Layer 9 of a small transformer language model trained on English Wikipedia (13 layers, counted from 0, width 128). Numbers have three digits each and are written without spaces.
In attention head 3, each number of a token's query is one row of weights dot the token's vector x plus its bias. The head spreads its attention over the tokens so far by the softmax of query dot key.

Query weights of the head. A number n stands for (n - 500) times 0.00082.
q0 (bias -0.083): 513677441741463307724602351063649532536513300505951391243543414412452609360372291725671535566399655687631458716412504437583425600846798633422414596565564541447334742482470470504442642491479418442496550677403379479795433418630401415529432345433356471332396438406611526302550470413559605347449763642588428384500313409380423663393442259530491575273533500259276429455824539565765296614590
q1 (bias 0.212): 600480700610630615578746476571648270407643362593568537538669426493540343500548676727496338551449582639541399601664581552547376461689393555457426687432620658605619510412497478268496393694376592349398401555410559490275433422390507297360455433407504469247543438599226424370524532525448465478490699427712584390344507518640500455617579371233366620382510563608372307616637432415621496510473
q2 (bias 0.005): 507570447551371599544583463445621414407395448483743396582451398700527377679360545673511369732402577725825253536512464369620582415590485323466507689496701500544298381579398612329607542612285596511343632421500580590415412531266577341306728531463488412427496496477225543425705668434381709403511629315537576454475534665180233579572563778603532544310467488594500356484396596645461261522489
q3 (bias 0.159): 677624504651726558466432383299488769504301437601296477323532573504521441662322380456838545605309698567797433389662323525516607321412492301508724247533612244538430527220575659488743553402598557437658465496565255670274538460489208789415466580625594702558601418504569322675445512475315496512259446438445368524428552435535435624633508622731534617441595466675759426628431423629474361575462
q4 (bias -0.078): 359468439526480453569704480618537543462334348133562515562545598830432597587492480484541563305453446389574387430580618470383631512496533588115436554433496230484416468585350500492299475492825269744820409640656763630452496315574317795733621622640801385512566365512581398554516149663528674404534584636544606459280447616544442556422404337595729687675523422313760549413360512368462546387524
q5 (bias -0.152): 403420465553554519471614393447480474555461296332552559551673380406707461420515355469417536546284329504383454316569526471360330556511357550401341544677125278342206500717458332558697639400423441554747325516369500765625587500619432558565330450692604431504432187464476378284515163886620709560682516712570429532556594480485742500630370521595571714438575496636305409400519500361493432566628
q6 (bias -0.085): 480488576571364820357824368438456383196560112548423470509424577430616555446562672444657675508492294458852433531575465445471690406806698535456592373480677489588758437316439369512525589655594439645307341317595538540355298403458589362597513522692533562477540349645621351386543581279347468492545743309630620601440564662636202333580496345423703375533553568385456351687393410512381447441481
q7 (bias -0.178): 257437353324437558550275513543604594264491720320491422272535442603504282266353297526422522643464413225367427488361687555487723610429237542469492602686374537214287428604477429347351500429678268728717563504545865560417577539714478636709477524796460114496566525378586451541346225500773500394653473568778690658639561461685504457487428446417660508346430560612574424192311557640380425290679
q8 (bias -0.272): 496641685509414436635535517446588450475452543326648437619447517546683517380556398684456369543591446435373631513262428347968318603633433655397394401450491462390396751855275532374514674333600027737637586550466812609542453683622401629654664488699401294309393221642683811483592353631748792477410332371391160290425531634612638424465474236536402530574390631447482393265454635558480239500547
q9 (bias -0.040): 341381601278616451616381446741415532384546342560452652733428500619298622496702555458483413281403547628617307350504349527608504785349268331680562530496764561590470558478405825437553526487467311500426414350645594483261625500157392500344666512467491302610431731504632610641433667230684479239516675341567632367584462934578419539479504464397572426340549779298354461685367219714539786349549
q10 (bias 0.049): 595565593574525468496537421417430570434360282618614447528567610827573393410388782397616568475396650353709412582612307391409738549649568507233541397363399386564576613325394420584574222656471613460572547465613747334484367579493606590626520628271667583275681446668616365546570616489474478428386374396405738485426400504385537672414493508421665384527461697485549704468588284350452754360336
q11 (bias 0.059): 323470609250389379554504652478500296471364611624400426504661256577459574345470410527697604561638690463600334695670383726304524532507496122429540464352488725519488569696479456539438587532696682454625454394392438585650616472277508283413670244557720572451464614461415249255488441448754670512456484655461508516544696421618476610543473640274620584553537255500662270308534727714616528485519
q12 (bias 0.246): 436374465318749575733552677626240776549715577586491393519683596572199577630458504608718296496374500550486337388644296669394670769365531394540448522367578620537593288423547792509386184416921724258462365608628326423412683557319355900412362606292385534571408580356417325735787377602329363531512554509624595597754461658445522496443547609588353530450401422336601375454521482575758491569508
q13 (bias -0.048): 630614699457380491773091425520387229560328727375657612054477631627284451394579241518724616655557537415225554470514635691361378574629376544518479324695395465221220763828533579639186459472603472544491557717258361568698759546677412662500524814625658562592528390450681524457235362425634460477555547642491623675595495302650555405244385419436259451286708341446564601379677644408686546558526
q14 (bias 0.134): 496448496407818485719327593487604405569160477572664391372546401512440606470664542397384453440357508303516572610488507633202333273451313661484648488579597463618547511560507743470641702535492527594608507759533403420713541516467570516429577503278689451404313422662414671595640819480383633461364496440686535453420300632407457668264369597586565268560390280290609393570657476407771535542581
q15 (bias -0.142): 469414387493376469474372596397535403627430368500385426443596398452515615452335429398436619548284482470609563503584442258244591363351690452618526594598397575405507445670605601493633328442385550500630531401342549553466616339291658526503451397694283827792496486560681390708601514837667430391480409585612482461567263385586493564521414700450534641330581489528342467526551623568572641321527
q16 (bias 0.088): 414435390463438660475634485474401421336276496500142582487540428594590695343577603630190544384332632496416363451320572321528545508605472496204431662399492500633565550488387314675657584423357500411680511455842763441614388412688588570699609722152540412158500446603401496418660396682484516682592463693402520380448516636535265511675481438336600631483591316539648577252568520384460552547352
q17 (bias -0.046): 472345158492570704496404341607388451417544567553431738500356600446202468770391352532500484636608395529492437515380623676720500695416399387775416594631733477550451547379679630366236270631398347422245357512428593595389517363428447563570310768461373291588415345255431752617461492459288338430667504496638500512704716730647371337657391395544470453400633686536411611644451455524582402547504
q18 (bias 0.193): 634295522417659500570681564353724613566627340606370592490531546628482548329457474386460410337290513758771665226678314449621423401480545367598492712459717551466509504210413765261888398414344558418440402331609421500519454456362509454410290372483104710801446440544611683479683438532648591396435255271452553313417557322479504568850776440504449899431635594496344516744815518763426473483441
q19 (bias 0.245): 577496622590492488526312361518463325642541464500379539504615543589331245722456463284656137704627558671231512160581524534513403471354454412425425467492648672473336777701299759552504446295444802524453329390395258549413418450376587329405639493556492679445459631484312504453120450378685658546397479338415402454338692662468368381525520474467210620684762548512620344718531554401481600411618
q20 (bias 0.075): 649553521201557646491336476388483556496709714560453516396534810561174550516390307634373577398517878662518338673718165460406535581500381259708581393595665476601586414210530723409430326676405415381175476548420496267478296322420632324386353515335401369767670729356471417444371789496450297418430725627704647598532391619549271527576508465538433389364512545371449590361600487445555539629492
q21 (bias -0.052): 478588334437445533520557529504541833504455574442531229447409395692469239401496560477622619364293538756448597691410620520461582427507584478668479612697572489627469459386598504414544718677633241784449705198597440328645524523428393658610532390485396375569523566485438527754537469477638481132602582685515511557289368274665584527663574346680496342488392528545657556484345338626535377429406
q22 (bias 0.234): 369439740434601543481700489512386479597360569561391605636359358577454394518536718732656345550489665407500431641653696578470596538483620507466503674632693496404489576415679255566601369685554601399403568312789453625594352433500361357436629607420451374248388572809314469156500657439369686519445439577533304560430496601417381419727374574358469561523641704529597548634384534459627530474582
q23 (bias -0.178): 647672544699335531619609229541367450439552365310508584500338566609304612367453738649557343421638447643590289415337349216875462862463353516165623467599776446411463678614475438572602414467425684358555480324604466400298675553404303386531513584124583512349500480439538458603640292256560472496417442454420637500504266463414431728545516500725594516416519577340394466397404500692410294608430
q24 (bias 0.212): 645381607600581511554194836057452560623532469683358579646607470187459791531481496492412549566257709666530445580500458212536270544496420686653478427484484527611626586595692605453550544451379532236381377702432328571623860352659512650323445706531260380469190438352418488519504444569453590414448688455398377500489389395427624366464353483605222388488485466468351504732534464568500407567599
q25 (bias 0.079): 760626620606631347591384547554495518523232896616623495510611274296590609831645404419403554495694583264480543560345199697770296779487558542709283357500394431491387580766608603509480485367566393213277673840468226395618596549541397384458617456660412224551076617345508605308168690480367571485464510335243153344500596705472544325606317596466306223419509623596227612520779564451808328609569
q26 (bias -0.010): 417436456741332350411305311589726387508535448641049487433438717119518412586496203152237387638528379426406308504523513626676459523561343552563500346536772521474636687389294640618621522595578643478453277376420140566278729504538698449436603548543586577794581556424504353651299630691736491604463445297220234540487655769819509444558578579518209556430585608518401405528686581679484310482568
q27 (bias -0.136): 305396561560716629432538559568359652403508545266356529607485324599449451275411657489323352463698492484711485391417518681555224473329442493531511617602646712702574668424493590368600481566627442571511478508489778496573303269420492344470488594283332137386639396393543623703451442316444500590691378615711607388475531485515554597404537244519714411771511751485570539561195449558433609496438
q28 (bias 0.270): 598281340452727622709561615406630656673527418475368619475485427611504421630474458576854496355361442779601496361615537355465508644476221619701451496492700489507371665380709734459320581422545852493459467476525569382301460450489395796448613549470207418551299556473345480634545570633541772233553472416621531446431561713318496493496575564543224571472463390409535532695533297643461523417478
q29 (bias 0.381): 631550637574695429453407547500496753441489594614440469588600496619439533618655437533500390439408650581437646617669553379534454523385429594462483455246619585646599504566765443610275429436660564522317496704405343265579598407599519717439838662250561500443481583597353454525412744519405101409342718488313485346475485436619500443414467551425096504655596590599590634457567447463507625526358
q30 (bias -0.020): 471615467845287307519489540360382696646504337516508441576411504715443441654439622246422670475389549743763529359320308422447443383561545514350629542345786472489546417438391515420461504103427575449636468615496664251547247347419598457511594433565349482440541579400676443584474466409580427341445443612562515605276293440514425567377645442451461529392592688742451466665451621620335587522365
q31 (bias 0.204): 589518396351546500660305648616453248638443640547200545520424450613377683909242310410538519421136428535787397505421390470369775553327519454505395592403662332559300458713593878402599462515602845565550569510617355660136660495175572808601329302351432509838712767634471166541650658627402702383597485292542638490774623736449361526591514824635384773490459288401673412616640539433544481411669

Each question shows a short text with each token's key, already scaled and adjusted for position as the last token sees it. A number n stands for (n - 500) times 0.0025.

Then comes the last token's vector x. A number n stands for (n - 500) times 0.009.

0 " in": 602419451344766661506851804533402458336580540382576583330208312591297544327442278637326355415299
1 "stitut": 684449463304747746551850783500379593222603544483671471284294286433366601339428414624360303453261
2 "ions": 539376470265721753524885711499365501269540521504628634252284258553338565391438435623381302397281
3 ".": 630466599385701704667738752563475528259389541399601474464260296637348627228405345647328218496295
4 " Dr": 632532549323708793591766799533501537295409510434627429406237333619396575349467297664313250440316
5 "ummer": 570505440379610662584720758609525470304482387450638504388351284531374652357384449728362329438216
6 " Rob": 647556497371687680622741712528515477243408452330689494384340310534534699294428406646328305371268
7 "b": 601418552391782752638785855485456501157554421432625513215348303579470685307366455655339232392275
8 " Re": 589442453428790796643746758520568593216495378450685469393330299493529707302381363579322261395287
x: 601363472572496605898741490733380501475429548646474429331462355542654527515568515541559368493620476480603536461699494544462537350548476306461373565476379557494553521547542521521603495431404429505451515479624453379372530682476545630484402444558523437663382490468393557444572551517444412589463435376479501344474428475437545490629475601322578658568396531485374498474535311642559456493469
To which token does the last token give the most attention? 3 "."

0 " |": 616421468344754664493834804501434456307593562376567547325211290596323523331454254640320364440265
1 " ": 742394392231742664566827912467434511208722575341546431230234264568324613310523313678239327432132
2 "6": 722358391340761655576813797350545414198651492412615413238220331628350550377467290588298397466177
3 " –": 784383439273784750565836909308459386147635468357594473272203320622403528378502219592301318433132
4 " K": 778447480299721740510760765386526511243678531420655395258347253577448548356512299576380367401307
5 "ubl": 612351422430771681557810845539552608234657492443725409406340355592520499301353392590348363415251
6 "ick": 575357412309723721581764732410465431157609415511640550274332283604464477354390408563400282388282
7 "as": 656383382317759763605718778377501454188624433416638537224404260500500558344504407580363302358239
8 " |": 587354416332678796439771831407455445222691526463577531301347214516398541347607498588300330362255
x: 554488552594643575809490613712490520545520523620505485324478421440530492554539486462493421466443413439510654526461565572501375476383463454528426515428369605613542527479498498553422486464511522528460429566570468455532622590830428493402421506588536490188382412516368649476472467449451492453505478526589460278482481493482605486441483429444473508543534477580518496430551446511487509506524
To which token does the last token give the most attention? 1 " "

0 " group": 623446482332762678518866787534403476322554539402583579337196303587314524318424257654336330440297
1 " inter": 743351458415778739522830771440487544375653381447537476303304423546267643233362339560304313482277
2 "ac": 622285483318779735523910783418373584271612382473550430255326318499273631163414308609205222523288
3 "ts": 592337504330692813519888759459386491344537449537581634339268289551358590361377414644335260434351
4 " with": 672447411347729778521728773414448424393562575425601527256231287532324538368480325620319322416257
5 " Michael": 659563509358694750573713796463488584208472594434717335371407195518412517325459454596329329425355
6 " Sc": 698426466408783778596742794575524655234525456453606400370375341566468566256494375609272262428314
7 "hen": 626402353341631663547794723468466618345579454459639389357327296460453598307440482630276291361348
8 "k": 613359449363684717543705717462500503160513512470651556272360335505472577359453430642274312372329
x: 363481547551684427828509465760364534540494416768518624266515466449644458554636363542531462442518444427482512521601449501535508558424553567565413366516570447630575526361447641504360554491533497419547471527816423561459606669454363430372478444473419391512512523529372483395530531447380531540445577528430540422434395580465598526560379529371585629385507561628437444483544469491558451463570
To which token does the last token give the most attention? 5 " Michael"

0 " |\n": 605432494333761643497842792539439454328548556384569557341212293612314549317419245651337358460287
1 "|": 512375547326750618613791722626558463318421516458582530330150357674348613196348260762293277457248
2 " December": 397402442239856548713881721625643494271437433362783476281259367630429612130225272773294338512240
3 " ": 555353469194894609717912859700482586222559421426586503143195358626358783106391289812178198434188
4 "13": 483300435290872615687892812562609509192461357474691415168204324653365723123318276757205253464229
5 ",": 547387516262850636707878799555575514267495372441702554214182363607425742155371278797253268455218
6 " ": 626447598263817643669810880645524570200548489417707435205234357600384837193422321759254274503242
7 "20": 550334475348757652576775824448656453156486443488762353209220305630346710251409278685266341547242
8 "25": 509392587235748667654841794498602488171441405488811390243187349595413688205313375662282249447264
x: 416382550513619621883621501712446535489489625452484627307537420511425526606537538487505386418494493579551407561604483334377355567571479384457431544334566522489544543311762463554571365531319523446406433475642563478419684526683303528483481545504567496439454502377433479611569518474437346307467570565567599355521501502597558543492482474493624569405530496599453503325523254479576500428416
Which token does the last token look at most, and with what share of its attention? 2 " December", with about 40%

0 " ": 617412454327763650509844811523427460310600549374568562321210300592309542314449258635314355435271
1 "20": 596296356347710676512811814365566396193570497489650394260203285621259576315458312638270348480235
2 "25": 568351511262692697560877789402501442188550480496733425272199335604357569291389416608306285381268
3 "*": 624447522277702727521824743422519438196512467400740530318230395626447551363439357648421367424223
4 " ": 657412463234710719573789831480517519196656499455613415293248307546355654254464372621317285425236
5 "7": 610384471330722705563796746375626431158596443487671389277234320581368603305421325575316384476217
6 ":": 694423559306708813535801837334532460200572491401686441261219248596408615321542268555318296440207
7 "00": 728427495376635777508696824299560423167627540450713304327271236559379589401444403536374356473224
8 " p": 833414518310613785567753701281478395141770396479582504248225402595374552334395368449244316417265
x: 618432609760486557750572522617609434582438456549593494334489526608474469600474491554532446328460482540572518559610546347394307369450548501508490471365540546540530502473502520607361409482455538477443476591597563492479610566684375451290385462557592552596577287428470551600495555551457363406330727419520402438491568300497558432595364549554454580269518538665387511381476398563472416556491
To which token does the last token give the most attention? 8 " p"

0 " –": 627426461345769661499843800514422452320588544378561566344218310593322530327442247636332358437284
1 " R": 699446458314672738577764827468459525229661559472580445262294299597382540346460334596282296359243
2 "al": 615361423365707682654725816417498547242595512395565431325370292505458564256438365668254309414192
3 "ph": 610396375334685700630757780422474469171503489420539488317312316549481482263443417672263310413289
4 " |": 617361455339666749471743837402479460219617572409618468324282244539413556353560391588276346408216
5 " O": 744442414346731656523753774373548519274732499294626407222396290453366648381490360562289441370215
6 "ce": 583358480445698676452755787433471532252702566384564442206426310450403640341513328619297373363262
7 "an": 605343412297690701569716776431509546180655479499605517233414318447403549331517402627264317430286
8 " Center": 576451357303715794487794753529420655220542435425624434311318249489442532280515493649264302368230
x: 523542569499511612973541612877386515584528644669516439441470416390608461470452553454508458523520432481418630546625351426465321403428411492526356462396365536435540534261582649451385602504568584466406492573600550348510618517440507475498405602483418497411393535515406616618542337583421493511460485357592427347431609594456533505561327504479652547601518349618500465474553434601568460518506
To which token does the last token give the most attention? 0 " –"

0 "|": 573407488340766632519830761556462448333529556395561567342194323621319542288406232674318348452289
1 " November": 437399467283846551636867740617614507268483477345765506314277360657435628158291275770303339497226
2 " ": 586343455186894623705933886687459568203586427410564514167188345610369759109415310801173190409182
3 "29": 502291438261883645676894835562608489152459363447694426194194333617361708121328326734208212445185
4 ",": 558387502271823648688876792551554499270508377430666566243194354581420722188403302786275270445221
5 " ": 623447582265822662674829878635508573184564485403671438221232345598387808186430337745255264483240
6 "20": 549322459351751661569789823427639446153504431488738358221223296626328687259419290665273336537247
7 "25": 524383580236743682633860807479582489164470405491797397255186345592402676208315382658279236434260
8 "*": 615475582278738690589796748480589466185444414406798519318219423626489647316381326682401347475222
x: 502534586586581592865511568792466489514440667582553544387503456492597459635564522578544433544501481573514420528608445307406368574440440432581524458435691553537513558285477367596460418476332477546439457586610559397413585529610523476474405421461615496339477485511438415715576430480388381369436421431508693307443566527468530467493459505414580522407582539581381519404373361629622457548438
Which token does the last token look at most, and with what share of its attention? 1 " November", with about 40%

0 " record": 625424463338768673501864786524413466320581540404573584329194321597306529309418255651323335440293
1 "s": 667365473358746762581900784444422457254592530434593638267225287604353574327436335653355284415221
2 ",": 659391483311745767559827818501457455263564498451606532305258249546312643300458366684361293468258
3 " ex": 674425549337696739562817760535442648259596381435571396377306368525313654235403263543286304486297
4 "cept": 709430567344704812556819707529441547290556507532604421264289302509326598348389321632388250567231
5 " one": 696475517363625747536799716458464472262541546532587496265226318585355503418400342616370349474310
6 ":": 756417524354725775572770814432470457263485580444584476298239255616329601333495331586355252514263
7 " An": 673499475370675669521752757455547512317624585469608453272375309559377624372414331632422411434277
8 "v": 658308512343751645528725803546477612307539581486587413312343359534424672277391375660257326498280
x: 495397553534442469675557645788472500633487488665438654368572443527408624551416334478593596472464718440625556542423406376468301314469594438442593410458578419448661454379385531519469567560567428521473449513688516501548662566489777521351525354442500561544461440457402531356504448576463354490431481468428539286536483418700562572596572519398545495376530482566571485335651438503411558399593
Which token does the last token look at most, and with what share of its attention? 8 "v", with about 20%

0 " A": 620414465347778643505851795528438474326597543381578567316206322594322548300432245644305352425298
1 "unt": 629348491295716659596834751512558573168527593442638480163227319562399515288369324703312291447214
2 " L": 558380375264766682630799799448541495214614477413641546198289348495393553308459315666283315337264
3 "onn": 475352459350780671604824796536516576227506496406656440252398263571502531232418358704277265398271
4 "ie": 587393414342776709575767772393511548236582424438668442252368274513504581317438302641302261394303
5 "\n": 607407467278725710555802889654544421285547464453583530318259270529386730232465277680334270441236
6 "-": 605390587321719616618765791659525472352429468436541550351242348598430698247502269727389263520298
7 " Lee": 586545562318772657636744754583638582234421495452747378346314279569478616268359313729279292532305
8 " W": 628467443376797680686764776568611567225497448428721485301294335524476685281434342724289264472309
x: 451494389605670520780558567778512483527477450695475486438514354501633480430502583576566526532515622548499506524599474545423538347449511349477494478495526451526729623494381607485473650379525421345406466512722665509426576584489388484347489419490631363431505352499465606312490502457473686553348479518510500250631492537547486498511428407415574541528420432666368555488506390493569505358458
To which token does the last token give the most attention? 7 " Lee"

0 " Cal": 610431478337773664522848809538429497312582524380582556328212304579327558273437251630283338423301
1 " State": 593505468233744721585802808540455593231518471397706464287254283546426594249431386703215312391249
2 " Full": 602426452330731745614791729525525516246514435418613525242220340580397555219449294675257250362239
3 "er": 506336377322678705640848729508508497236477386521516454270286276522404476233452418648304256427295
4 "ton": 519444384224705676581780740491525466131521434469649480295328283535423512226427427656257303429282
5 " |": 580372428299646691496766810516478461234578558399565530285286263565380555312621421642304332401205
6 " W": 671448395293653673533772778431548495243669472334619534195302343558415560404603329642306414399203
7 " ": 683349380293757645600798900584483541184684519351574454160307309511406665247614342659247304347171
8 "85": 559334356365730598551737849468601423180592506374665336226346268566459589294560386587280419404185
x: 430409499555620528644512438689529556477510532623420549388478439499435565471664466414629529422515599551477598540615510524499391445520498467570373422522464480514458581404836562454443524587443417463377400519685643486503472498643441534522531627473554477475423398446315645616528517421544463480476378473395622243494586457501567287497399428369534454474507511491520569468608337482511461523502
To which token does the last token give the most attention? 6 " W"